Layer 4 of a small transformer language model trained on English Wikipedia (15 layers, counted from 0, width 128). Numbers have three digits each and are written without spaces.
In attention head 0, each number of a token's query is one row of weights dot the token's vector x. The head spreads its attention over the tokens so far by the softmax of query dot key.

Query weights of the head. A number n stands for (n - 500) times 0.0013.
q0: 167588278752514520604377450485424284330460377553466488563556608442645500371345543497479597463670365384532467392360523451555695406496430555277541497640457465573442483458571639602665679511412547496675460399581751500536364620497598570471471497547270549399378529454402658399545450726370430445504411573594553627686356500421496663430575799850146651685575288356445351536382525572465382613562
q1: 475513503572401394702485436484534470526637458232367473532489587585303381606734283577564619453632557448632567663503367542503462522588409487516420529632291384454423624542703435541345583631500569528367535384746493433645332481547565333582548449440560491479446463291621422298515399513522452524700343523500607575539728479376461559546460549534533592576372408375382550503668423269547439509497
q2: 509509344574613439681337429589336497354559591645442532430387471444598515447193395638572315522604648669555497500446403392592529359453366441473521549537517443425330414472470387619640430326446614570545467481454488579524487458625619402607500588506497672506551523427509521421605484595518503393563511609582572451611286408430515418477454756721288559535391549490665451402445683575446530486461
q3: 574413432541651500442546470595493521456397440527459557523482510493425473559413566512582474440517353637609384653537445636585525584450746478457460525458575524670486495552344549410455485467392386581493424382579432562460590413549669452535663581478453587307502493550488475476412325503468488516468474644520481541569478448369539456442337521478461606578470481551540604478483607640559367334491
q4: 652556443269492552629639621382616552678509542598421414497508302509489520610442581511523430336574588517537372415323512612497345564523500544584527462411386639503428536321423391255361595551588293512365622321591518413462650506423406575415612556529682546632508462423554619528534484500416480494443378562418617484531629445398637539401511454454527431346533651459345500440685486608635446548506
q5: 526391500429510505486607724521497547619474508425497604601389647479543545607468646458613528532575489523381422520567475449497453558495523614530659473527495598469328418442453628423524500298523510697543306390613445617649618489473410432452364525543377495543500479334413605472363430527550462462404623366642464495388410482438527303474531506422648425485507495468465598339558539647466591510586
q6: 519618419497533592301546559608497528480632472351547573600536503503457508487427489430596414512367388466409362531603528385485524484599405580364484407388479484561513548467515569481597589470464569590476520387384402340438583468508693605473505515607534552272497445595479458663497664514489585485349689663552407374402600505425389481363492636560367450419591479615649351568421516578509419505670
q7: 612528489584537539560573469650358597573628595407259222462538369551580545287558511673486386474552545563637588575495467457418483346567357413363583382481377372541418387476597645497472525506451569403514565419530456531556398601532494300604531580525444476503567682497346425293653323485533365508568540601483538453624478527518483437538495442550323489653354598544514497514561566376578514522599
q8: 625510672475510380493484525479712649592463634613711541423457463442310574587400450548487381437480527441530349578414318575526243446561477517728669572439467747451500369519471504408391523438497441537531450530366319469340587476290286720292411529602464342581409573469595456856500484479503546452540673500332605591474712619663468366392324295387577526441618520395452456596641560258609514572693
q9: 299486468663566503340551378644417249526541429411298622462516562486546667400305689520541490572561490524633521456354577433295903469368359525582496481425616625500382441420275518556676359507375628555472577541433551571503638472615529552626447603489537585263316486503567541489416465695189453331531503721630307600695450470474514575399544671627268348458513456645404380565428558631354550473606
q10: 476560469472454348405825481400569604623616494471683493445341509409463371367411595598503503517394443558532296552513627491517533395584483524482439599585500622478359599319610525446588423537462563673693447395422381569428564554455512554581512471618582372480630645445413652609350293559604506406515616617516349625668516494500366481477588412456650403433381667352445411500301488525442476351506
q11: 568674416411548531636459558533532337526555696549399478562511505429517457440544351509522533533480563327448462544616633495464440505533406384503579507472478363392439486649559430528518619411412512388434414541517511553372361505391521401573665608535524498500510559521490360373331539591567476619669405492516554491432508545377427306534510526619612545451486593350551572574470493618433375556524
q12: 424591456894393524574353553489464576463600556479358591619480500518630615307551589622654507551539359549535515490418603275411648370478434533330404556504602532586490507507649698427711340338395543590522440354507413587475388525585702388667347535642390560427326215454577629306427576466507535517507551489642402563573488421330447455475660481898042456507527377456268419553625685633419522325524
q13: 543543518522572701343493500435603507507358535511630578301484472439476593578230722497431429400308342611594442390700568325378414486354459770529700447298587656526604601493430537428608331318510362678608570397292534460400748392409430733414609664486391528356345401493631638592404539467610583483308564621496260345483712480476474449413563571479559419411774633605598450377412521635508413684691
q14: 537342569293356454783613378491537503477506503542618460576595598568272469500749473523569450560311614464584509559511581515421445503488521299390556511559485470500497451509633255621274494566616460476472520550533419494559274506512573444392519473457532572556589370494536396500653412481610621541689587263328679486450547541425471654655428381433641678409451419391462572624628333280569553521491
q15: 411484357592541470434560574579457238462513365542556432574532529481505632564482561460490546616605538403453503570566708549485581476449544562384387502616537445490330485397315411470565550489476562503500410638479460483440287535576659284608598384527480684293461553291497404529544542573334375518587441491453510385573444482497626485563707568598444605522531432514431500487583574363393577482562
q16: 525567389309367372603465531418472468578591549560404549602584561478606478616580497484560503482437548424358653401495627682566358531545594329663406633453552543452584358492403364582475695585679428456506464658535345552424509348558393467326582492427532391591411563490470447515487508543503634529535598420379625448559319561582552477554648375368671614485521544601406425525359390479428409633444
q17: 637518503679571624452452452626334503290458389495464560539541530410488453520525530437515595458573628432451462490535513349460562468483572495508475431531417372407577584567451281462616385548403550485412565451679443530593465545577606545508581431417424536557522439680471436479476443371517546488588634489521493544637322557460461683367554643395461498583413454345462574463507439535516528500564
q18: 644323653380512459542482477449556713488497539552828425560409559541306416661579441482333604368460560476515710524527444554554315550484473595478538537411276558563568497494500545541260664484476301597509462415397507633525634487491308540276671620487533546723464432474533366453539428708456533554411405318487445431570590628485565362503389294475656447517713488590503421337537475340483494436527
q19: 505532328708691512454523566465358564470552556508344685454474636489613516529465667555574485584562444603461538497498489431457703474497480561459554454353523518717333589566554538473473393417528515553423510505403470551503520330530612582375388543457419513404523635512439581474424459525563439548446465511328580478454387500525371588261570354503401467505363487436433498350450693649491618513555
q20: 431462416528533526439534507570470516421510555429557484375432297452455530493396694407454561277476537423614419452454350584594622346562550575556371459618517505568669542448544315375485478561440566683345484513635505548480481427465549513492447502525395568560471485591529483476469461608527435465495629637477486571517653342500552527486476809429526495445547590502510465541451471484580353476521
q21: 413277444458539484458610449303570543402471700429566579471442457547381532549411405653463442377395509455466373368472355402376497471413441339476577524457412494367749683522418536547535563521602409587400524505500469516579643459560422388635635679559475678536335428458430402406514599627561601788420651506461308538551641459467585534497506442388446533425607662525533600603477385478547574557580
q22: 570619481584590566561372579541465635467604425518338638468674615570377613359580487551636433596513427529468361554396514601423594358581586459536467542436534476439505439603492489603489532503408485449411410498589463435551486459553564345516519490587588406456554388382544334520422404587610433295726525583531531460578171564368464372408619466519388444507391524575643490579612513477428380487600
q23: 341545322478638461340398550658515412517500456438378454434431617564594545357639545503567340525671400506656457570524548474531539374584758370472494528408574415423415333393469444576673364543535583509682453481617491539600545409421456381530537549570338591399503604388596449229575669581626509446497378710674456633419454511469513535544606745615434366497378485583601366503449432517325625377534
q24: 350535449464407644630431442406566586488500505508462572493539550559535437544558461562454631592443598397518519459363461576616540423394569447530441502602572567522378542442617522487577370422531544358479466405467669493641514428699596339497374419487573539431520466437564447460500495434605599354798503464358649512589323410465382431413367591424497490569430371514565488664479591308631478441548
q25: 509468506512481624485528500337603542573454572607393481626529780535533511489683273470514590400531538324621544497558625608634517555454489610479532593392421651319348465442419601610381475365587458586347687495528452617494475538557524436419436544448555601644541440450406357432398532608543633500469443533360701420469532336459416487439435356426614410391503354433541543579341500600713404444380
q26: 477526687506610619399467396411573527629528489511310475513446407526551463335367531619514454371591526643588534435530422565508618528542530509422422420577500514505521519535227690332634453371544466435673584592380580409565503526513488431369374560639700434535636511518694637476370536532458440476517513500272440411500630637417559462368417556542450385571601679432514513456514550402275575623454
q27: 281580512573507419532407489454579366577455558623542545414500543575484538285434471471423580378321456551472515505525475461502560599394523587475485513443316448427452437447480483449427621520460451488430424502451369442527582362529577551447632597592531516456519479542526591640477606513608604454406489658535449442372619388545457673530502573498680381585500429427615464599617562461560512521578
q28: 485588348689743514433602611526424492357507422493500691480433587614684525453244540401638552599603192528568426542519562384500646453442598639373255503397621560427555387402346436489588389481206554740467547582373599328511578511373647442584500615665523514251465647626606623437419443439482395455439417689549408561468496476122401507408819557791341528534583653598459493507229550610363489426556
q29: 529623516543423585388565466429601680488601384495589293567398358605421373503517569368487493571492427462536524558660544487404495482393317482460413512456528399500412407478441573537489649508594603650288587420525604404416528484378465594458621530395643477428675536464548433561512510589575487574419537439468659469457657498475660423528508397474562517563367475459580306564526420390447590616500
q30: 427506388547691429517404495517421435431500647611392543485482500483591427355460578590560446468461352401564514361490652598425590418458443577434440420532436481394612476576627599628554456529327542655347495518443524620594645565519480458679606684699434549416340575443391545370535510655705533462323428500547453484484516546590456566445469559589341572709444379436330576284531489569403397393484
q31: 494451305626569489540506690494394338426608521399613679503555391549561603530437623571509500540447448580467451211529587299396339591333520711469540584586628305525457608384526600353632348463512600425503537675623564612537659448534569435460515704439567500512582494439523506445386394491413488442429477689556479660438460477409550527388378611602244374528540636487478359574365440612327596535428
q32: 694480547494519587612660540380512564503592461474461462476595563579596390446652569408430483346395602635525568662424310489440656431567441488506535569651483387540410492583560485558444546547652420408343581364713427387442311593505428265340447511398326534503553580526534362516475447383394550472676371552458719484408570404571539612427571576566605429588473455505364627477637243508547409427536
q33: 521530549542541523593412490608532422518436490681614371397424468414314588603526468420518459447448616508379663552664591714668428412473521513749653406588427430473475505536410522505392547544549426399605512418526472594565443567679578383414671577317568440500461537414497388414479574375529492487529383319508529559549627533487361512508318422500472503562619427430429515513574437376477459565342
q34: 525607474526683533443605563393555423455560417540508605442576480380635500633558400415429416434475556419502526595473647451296677510720441383358461493517478593514519500456505377406569385441537477475559554523603582465564443447595649557548433352454551539519456612530566477294410667521470478644517493639401520449454661529397347579380604437438468423537579465406515403448550415440459456525529
q35: 382622413491442583484676436770379455571358503533352570542323566491656685383527581491597474491574494432485278359508542407460539570549324552276584433286429494486557543547483497598653401392512626548381469349367589508497396494592522477668537573806497524249281614544385533317591640569424386509530385577645491551612447529448551555571410525668415440430440530500547568557530479523373608500514
q36: 437504335665402817648394516589409308526539633427346585503551489457621458381384542560572483510583429438528547531435556442554532563461633418258378620624638298449414361530464431532653462665431626440479621408630633575550312482517646286599500561475522507409473594420248763409537490595377310393503517463733616510602310483490467646373646566684221470663353338369360520559500531580254862431440
q37: 585357620513532630574412756417548671622398588384597305500423536628385539455497372290424546650506576462435365550511410724529346624482398521519562367551364412323517389625704419412515679528462589437412492565479478466406461488446550452451482448488542285657599536323526434597503561550497646442657532596503700425474447345426437337612607348545604580562420394427500534426452497483552506632575
q38: 471493309510481559525564413436498625438587380438538585409529490569512600457476428537455442507474591393564349533504433399523459502556582490555520502610383483451397468442477598370451378453491563498522570351547574647544357522555758500645498404569503450584498418398401614448626556632415523528426562335533498554524473579702503467576483452519343505577553343473550584474469522642482572358435
q39: 464564506443516508257529571444569477534525332592577503515523505578545307429427609503344511319427453586378388404454418558573492588506567497542514376453549564419589651394461526475430271351591439649622423537406312554397571506565466609461654582564625505604606555450537527696415490265475620676554709623460487457492470555622457483481402336391612492370576576466506469459609429490488559562576
q40: 503632398533386313599390560428557569452517500637435416409344432434619423486503672439539514505472451647366636368483572377524611364574698617552532537423503636518481460475278644658529466381467589443474439554610381526494570437420591579626572503368566489571464581552415441326590406240763423538564406467450530566351594568473482344456539524466527638482441397623433489503666371538506564544570
q41: 576566449505420441604530507384612511507544503477313577371657451466393396611589598534375331412579468406523476530422580482488435500605477566473497534577533515354345461465574476582402549447592546521511573462568624357398430392382318480503389515474472574613563544490690399590563308454438482398710498337597477515465581582490519505622649456474421483650498441523508644459697500493604383538418
q42: 383488545640512537563507507545563469461580538642319465560529437295540392454425481534329647450522633409531488450541435521577549436600512571485510529475586512393553620383567345641488568470476527515544514471469569452562563453343360644391579413577539588655429524484472400503345570538507491549435421518523602464509381644449508524567454556495401502430447565593490532442323442729416393562451
q43: 425520393589569469511693548500442593529541567565560479629470489363503340484427500458478582440381581551644624698318518620403575600486607503506520452525435548513432484622326423480517628534503482530584536520511535343525562508422480606427419447405436578599660292452462483664383571298467457534392608585575352503417640647461543460535416474435543487228566330471418559579530664369583359554463
q44: 363587603345491453792517601377541534500340532485642315356603465614508539479529524514335412634520611445558452443565481511359655568402477326533406284564491306495455293637698525539563535600332497482413677377636431494685481524604519459602509486323437546657509547481494402494663588398414457508453424409623549569417366477492463620673599525371481455561475503405631389532574638427522443486523
q45: 608542390431278516619605500475434581573431564598569476508485464760511613311677434591476592596321483575345334422731746548387542506533529405494661582522505422586521531521372477556452571489400505287483487380484520479617651489479417396578573383517518438503417590503524613533548482561437529334375479474431575456454485521539500435298478607481601511351513432541537446527322478571446475640511
q46: 669471592385536519735503481521390406407477432580612459537535436521683529713529463451336461593358640557466577511452306573558477422445503518527568529487383692357412259564530467526474623696435412523479578621475476430585425433486455379389432372389601426612506598577624538525503401497413607528477472642524545575607519445456479432466363263431591293465566398563432524449555451305732568350636
q47: 662524369604480593438525471527359291490453452503546440565411581397420510347488381475727532603605558513428529614532528427355581487437530489530548423690500418577463488518510454476428526495439432422587734500673406483561494379599505427511404374400506434394439451452464453613588531467440480525426567555668513614644353433488465557360415648637358448585577572636452590544290505530523487520512
q48: 610404422430551518584432591414612571600424369732620368526567377534433562598488525553369476468536421473528560538515527421639576517483470338598517557532340610449471569562513395432460531517538404497531408401350394427542732582463272500531705503523533404449676486572628542548389565500581644546365473411445179477609497529481315497757503426519567567521567486375535369414475444543624405456452
q49: 421571452469438494527417554470497469486649420523463442591457558503590679366590517511397357737419408266520596455531326477492620377538594568458482400543658386554622398570696430598458462641686489415346563418657549546571491346572540331553423579497407620562460462570386433525565508457342358539535383581798531440781251397450445526606601420439524475530447543449491448578503517325532521523514
q50: 326478588313624487540554452385583425350533575584534488462457453709308561516533486578513503523560567403438461527590482519511400674445503522687404508648478522374474607444552534500520555477492457591405446580597340433622438458490336405188388391539608662433503462614414448601537566365519409603565413424489519439388680495557454527659326517410581576346529532536616539639604385497646477403579
q51: 503458655437480485411569602428657646628557579394527431380435571466470534640595500544441508463479563497513484475493419525585524516610566286602554493512634472524332265472599421542375521570595338450548522391635412571400287632463448520444519475354483567626551461478520534534452614568458561385392510492274518459477483473406694467600539368479407343605532574493414549541471422433709473505467
q52: 438540656529549532335393456526508530661716596511485509515430323494465539595537533505484379619500432412478480525500419348543579602342497537462699526372406558521463476386585576517563478595602406553500531454404340555389681446340485518557408508469440673416459603459555393618519510456663380427420562584310530563402721425484497431404442565486550380707233508556422492536556522687558569283602
q53: 628330754558292371592443431402534542503546506491374371415688550660678307623613549611579473395561484573408652401560454326518609469456244547487560526355433461400409623366693697629327442462464316472450439612530523471628513434538519387459519464494493527644551503546500404527557534413357545464439308302526679563443599586621481564561460578426685482497406564362478375506525445324654484567660
q54: 461556433522508552457556454567539381458400495469656405476563495596482461516538378498364382498549580567446604363514305462588366389458546484516513502697487500466547547439545596359623422516590512489572446395666616512389449593562730455604487573380545387634485479457429466659535452610455452432585380631533521644531515548468467436431663376684582398664423436505457394534393505659455288374389
q55: 561444456424524491335581328556573516571467546413516555433364437403454545530395395393564514483532419407559533549500473566450384503434368312492503544360498431472631526452462505536457495384682428563358631555488466551640705505514319519609515619508623537420391463500451523701449521539558425570426550610435520488668547572519555378490612558460524397470677416552585636416520458393595366564548
q56: 326441687613479468405693434579534585529559407598565809455378361569479401537544478482334485529412416591314569572380612524444491587164629434624532366426473591514714409363494307550362491563485511398481514421449412537378659487523639556412500601528457379449428568599650349697443697474525554586570562382352551477455514491497468405443442539426429500301594621632490462454592387447704532696621
q57: 626450572366521414403601619522714420509589497630570466376430396512377347610648448474291398471293519524551500488503646497532214601595458475553368557535551551556413543588788433559373582403539376561370568431524500443559447373454325454339575515432523506600497406466571457517654548557589592614551637250312518531524429567468494575742409455479705369457442605468641609406439470448774422425441
q58: 362381468590500470409439693433386512403514489232491506311471571384656454511434551454486522435419382411331366636472500461519752382511414445435655408471489559733538408470567408422500633462324587554564457534486621548390561552668577252645491607529415461445428528463403643472472484601466594530587473691494545627589399473454455446587492653582372593657476550515488487542628381587481456598481
q59: 560503402331529438646532469500675368208536657366400362506664553741418533270584418512658440491484687458591544481381546350535467281444423460575324360650331371506337381347721600547513585463474653394406408512539493641457387510509576461650510596473612687325356552403404549489541381445668506522640280381555765653538526387547403619487546531585638487577528432557456537568549408419564449545658
q60: 575522525662561505481412399665484419289457552492533529341549401378518548439465532485557571460573481401629546508397622436510495650465459457577287463567364536534452515505588478295673518342555549529543455582396407527387509468475544511549527428616514474500384757529518479370464589497404673475563475752617547500614409375515595423378608522500374470565442615461541600508407624581327394443454
q61: 537430599459325581409493486513633638593456464485539514455416453378604619407399476647433531451466657367393465495370545569312493673557612383477515418475619423450565402507435572615598468588570365505592560674425529532398542448547384513567380474515495360529426456421517466447460493546586521521534390534397543596462631566629436422483403479561420404539554396498546475524586522439671495425583
q62: 575346649384470582497527431446587588468475530677513469611543407412355516605609525532530518314467588564281664527448408629527376432525524343538589446518396600409582450443515671582305684554715331509531428573666379287466563560415506470312585554582533403629608485457419293483575514400577572530454612293471603336350538432679578617560427178347714509454497579551506488534515374421567481585547
q63: 509555471586596513395453466459520449468639494598423591578542497529535354339374593428650432623508451611270445442490382420429574437617401477354395566341489442466495511541465669445665506468378566369563617490508560524557436437600536784592506596641482472486401260628528534475437610696452376405326476642689422587489503427419506505403573596655461543617489475515447367514475429589205517645451

Each question shows a short text with each token's key, already scaled and adjusted for position as the last token sees it. A number n stands for (n - 500) times 0.0026.

Then comes the last token's vector x. A number n stands for (n - 500) times 0.011.

0 "1": 810659686561350401466640177652508620704249405725363666301620476347684609689514420450624447589548500532475583928504538348476501464384601465424577348695427456412346625388323339625647559444275557
1 ")": 822651719560369378452687186692501640679241385724359690247602474350700672690503364454588393543492559538497597936447547315504498466383605442434585305699406473385388589426347299690694561479299545
2 "\n": 782657761563339404464706133661535643705196394739351706256673461366758627700529351442587393558517569485515600910500574323447478451409605451432578319688406490372385584426331320637675587469313570
3 "- ": 774657756573365412458688142667471613675200425752326684254613476401721649693515361469597391564530597492493642936493570313452466451364639445458590320717453475423383578441322317645698547457309539
4 "2": 836652755567373415452690168683508631696207407745328679278627461405727646725556350461597416582530570506493619950516564311447487480404648470467577320723432461403377618448360301640697551484300511
5 ")": 826678732544362373438703183678501642684201412724359695244589488361718663708499352450551378560506576542500595940461556318488503463397636439427587306716417471367379619419334310691714550489305524
x: 502602554426499394627426528651365616388530562445414231600684509618479552506602487392539517555537543635535376304463444614432413511456403434514454468713472527498574553571541492549494457417674599502606570473443495497481347335623633123387419339430468464633436516511462584710481433623588530470457561406524437386480660661406464660565336413559596578641445528415490513398462555469505551455301
Which token does the last token look at most, and with what share of its attention? 5 ")", with about 40%

0 " ": 812668700572355398471649173651514613699242410742350655306625482369666595686519406463602424602571510531472598925486549342446484462408608473407590338686436466415348646401311333627651563444277554
1 " W": 858663755557372395481666181683510626715246407747359669304599479401700630699520337501558408577507550523511595906510568328404439462418651439438586349699423497415364603459351299678695584485297564
2 "imb": 847671751547372396513642187700466618752239392741375682238633482396764615734486339493556388579501545510513597903552570340457450456413650469511589328680445430399372629451381298642692601478310583
3 "led": 823636764554366413474676156653492696735218427740370688241632462383715621700493372453573398610463578532522592941521568298452443494407654460452566298652381479467349641414362324668700553501309589
4 "on": 838674737564364397450695173692500661745217394767358686260642452416730621677531370447572392600483552513489612941504591322426511483423615427443595322704412472426349624473325308630734610510283547
5 " D": 868678715533373402473714172662494621733235412770366667286621468388708593682496366468547417582511575545517589920535584308451489442405648445459585331714403489390345620426346314656691547512306559
x: 473482452388487385549387505635348578325446513435392298598743509502493407504746489430484522503561500583560364298415547620529463465414532423615530468705466475496555503590523552590481477398634627494595627470493427468446392283498615162454406435450535463704464519446468569816554555686603476516507519426520493436520612624347419628593349390478612553551470501469519451475511524508528578485382
Which token does the last token look at most? 5 " D"

0 "ing": 809664681560349402473629165630517644697241404733384659293641481351664618677511417448622441583550487522478596944493550343479490465405588467409572342669430460395330629380289336632665573448266545
1 " For": 825681733598351407491659173653498646693217420757312720267666472389719641683508309493589447564515555518469619915522563335463458469430639451433610331663452465427380590425362306670699556457290543
2 " M": 842662753547363417451690178694502618733226376760341661284628475424679649684532346497562399598512558532508583914524592337451472439427674436467609345697407490409390635452338318670711566500277530
3 "ir": 831677778561367393471707195715517607727191395785333678239612495449697647712493341497556427555510553508509589904530557350449424433422671429452593307697412478433381630453393312669712578463286557
4 "ac": 835670772540377408480670178729503632695213407766391670254622465443698604683540373461548394540528553494541589934541593297428438457444660451501626297688386481377342624453351327650688594493313557
5 "le": 828647779593351396460687153705494668724200425768372669214613453394709630703560380479533405581513542541480611941545585318467478451417669479417635286648395476424351635477368318642686584537302547
x: 413569495514428426576383485621377557446518489364398289623703383477404565492761502476469547562634508560570438336367437576491469499427453454580518464629396559455503475564524550466448448499738683514490536391422486496531300380617613120374480412445525465666396521467444506775509450589550566501490513391619480446494707603429456614556402348552662574598576555462564432473493498483617563491298
Which token does the last token look at most? 2 " M"

0 "020": 796640676557356393474625159647520640694244406716382666278635475346700617686530427457640448588550494514468587911511529345486485468382602482420576361680419460403329618381321357612661561439277553
1 " | ": 809631734545320392437681148660495633699221405733357694237628433401699659655480382448648392577567553521510591925510551332466476459358607456447585341649434471401389597440368334661687596461303560
2 "6": 827650745581336404440667164699515648714201391731359653236631421396722674696525379468632375587525556515506601939508561313470479468395609473450582332662432468418339583463384324658678592510288553
3 ".": 849617721547297385445619126647472627713218417739382713239626428353709663699514381451599384569519527530504562936479572317461448477396624437439596335700420454378359605424341327611707595489287582
4 "6": 834655743580338395433682156692502649724186399734363652227633416383723665704532388457612374585517557510502607949511563303470485471394610479451581318674420475414339574456383318646675595522288538
5 "% |": 840648718507357398430634157642495651724154428698400636250583426329698655690539359449646373594555556500470597956538502291480465489358609514465623323682444473405386595396358348654739575455293568
x: 486579493403507444564416421574339621433467487497321300529721551499430568474685590392464569506598580638591377333502446530490427484437484362563376501637433445503556491488470620502489455435730597470596550438486471501464267391658586257465393325494513507688374510508538477678500483564697556505568573372532397337497651662387614659537464400534596647684470524378569476420471504446493570473316
Which two tokens does the last token look at most, in order? 3 ".", 5 "% |"

0 "3": 819656682572351405462632172637513627708246412727370665307624470343676607682522426439626428593530486528477597928497542340473501473394594461420569353689426448405331630385312326609641568461274550
1 " – ": 842675747563370397444677140662499612680217397756334655243628474383701644696507429479639397560482559514509596889511546314436504470381639434434593338678467498439403587442346320676678556487307565
2 "11": 819671722553355393485685144690504627721234393734340676270628428367758625718489346493617393587512540513527592924524537320461473461396636457488578315701418433421353580426374314643695566486308554
3 " (": 828660750552321404458677161690491632712220440731360686273622427449720641690517376455566387600514568507468612893479563295435468445395592477455594307658412457416440593455332301662719550488330559
4 "2": 859651756550350426463686170694496621716220415739332671297633412442736636750567375460569415605524544508478627928498566315436478482380603497448578327705431455419408593467387305644703537486325533
5 ")": 842672733534358377439700187680496639702221410721369684247595468368721662709499371447555371566496559537487601931453555313481499465396612451422586306704417465371375606424339300687710548492308531
x: 509576568436506405599423519642366611393536552454403223609692517629495544496627468392546513554545542632548380297449458598435415529453400428500467455704484526479561537552519483552493423394671615497630565463449486519490362341627635129394437329458467473640424515528472574721493457613577536461463553386522440386477640666401473685567338418564603589646453533403501513421455520450505547462305
Which token does the last token look at most? 3 " ("

0 "2": 812648684568353407468630172641511628698258408731368667304620480350682614685532425448629441592533493529480590923496536347478498473390600465420571347690428453407340628390322331613647562451281548
1 "% |": 835635717512359397441619151643501649703183414697397641270586432328684658672540359465668395577549542508487584938529495291489452483354606518479618333661438486409396593405355341665728579449294580
2 " #": 825652748539354358442654167646470608685176428728327681262611485373694627714509430452583400548581557502523595898472543289509495443391647500429578306691438492401388572448397328665676579511268571
3 "1": 849653744532358399429681181685477639721196391732336670238622440389740656737523415472580411575567558515481588953531548326471483469407623476466585349680433472430340577448382319648684593491276529
4 " |": 812660763535342392441690164647533654704189429724367689246623426367723635664514349439595357566541546561514604927506551313466453449422617448452644332683430449345387608437354336650730591464306551
5 "\n": 780670778540330394430706152637523658698166399724364707238651461369767623716511354440540361558554568510511588931512560322450479462410614454452615347694402483365381584421336339641693619465310550
x: 481544592357516364631449482673427597344501537439358220551649511545531617514680577396458609538589445591549421324474496629505383513406490393568464448644467488532563452511502587534477435419606600581562612503431475458503385469541522080424413362396532457635382546468478579688549467592620476512515518408540412437447653661386423732564404382527524672668474482407485458481527490509520563526280
Which token does the last token look at most? 5 "\n"

0 " (": 812655718571344401472639167651514636698238413730361661310646467381681589705527404451583417610566511522471597922481548351453479466411589497418581338670422458410375622395316328640664557451274564
1 "1": 861629744562353421465671181709492616715225382738315668285650411410721630754553376467560414598558527513477594938503574350457461479394591500441570341675419482439372574449395322668678550492301548
2 ")": 841641730555362373457695195694506635686241393723347689251621459368699653715516361450543371569511550541501600939430564338493486469393594460417585309692399473381396582430362302694694555499309534
3 "*": 848663737543362375472675196680514649701191412724327681268641440397720615701524379448586404570511564479540625953516540330456466477402636459476615316702416498401368559433346303662710578523288580
4 "\n": 797659772554341402469723144665534647725189404738348703262678442393774607727542367440541377563526562492512608905500577336430468453415595455420593321681407491372387579427338321635679585483335578
5 " ": 795656740567389383462725140682494622707194431751314694269618455416689616687533375431553377584572574503496629935457571306426465452394614450418617318695425491408377604448321338635699570494299516
x: 504521458484480361625358525655363611310439584404406322613643429552495512527706564471452529549568426574547443349462474672457468534540424446612501455678412437472509510502531575586498442389618631507610611484402426544425365356608577158421438325429538468710398516464494615737476437639678491433524570454591446339509643606418423654532442405497546645584504535429482503416514536447531492514268
Which token does the last token look at most, and with what share of its attention? 4 "\n", with about 40%

0 " |": 803638719562338404463635161625543638686230415726378670296643465345675607664513388448628402601578496537495594940487539349468465464411597478410590368666434436369347626388314341621661570443285553
1 "\n\n": 830675769567349414447686149645517666693181380741340696242658477378705599688540365444600389578570575500529597922524566318436467475429586453454597338657402459366382585426305308686666613479301562
2 "==B": 814684715552362373422688132655485680672201434755389692251648467412723635698503355496584404584544555539552619971509532319446431456401627472474583364695397453370379536460382316655673578467323537
3 "r": 812623780567372418464673182686503652690197411759336657276611469427712649692543353464588362565553552499510619898522592292449466442398622453463563322684439473403358584454338354637717579499282569
4 "ack": 808671743547373387460648138693515645691171384762369649250642451374692634694513353455578391553523552491534639929513564301431490473368626427434593288698414481402401588426352342655711643504326576
5 "et": 792695710582336349473722174682504658716194407766378665224655432355741643708523369458597377564496562509552603928495542299440464459388613440467619293707439445423389560421365322645716615527303546
x: 441502446499502380563426517649364606436414617511372192640602495544458540540753471495468592520592485646559363269431475574536372478451429449611495481739403440438538507552542549547497439451709641546519542401433520482518319437597637182452398420390522429646402473489413493791523536621575573484503537423598484465446617541367538562558393418504576593553534545402546404466560475522565596444276
Which token does the last token look at most? 2 "==B"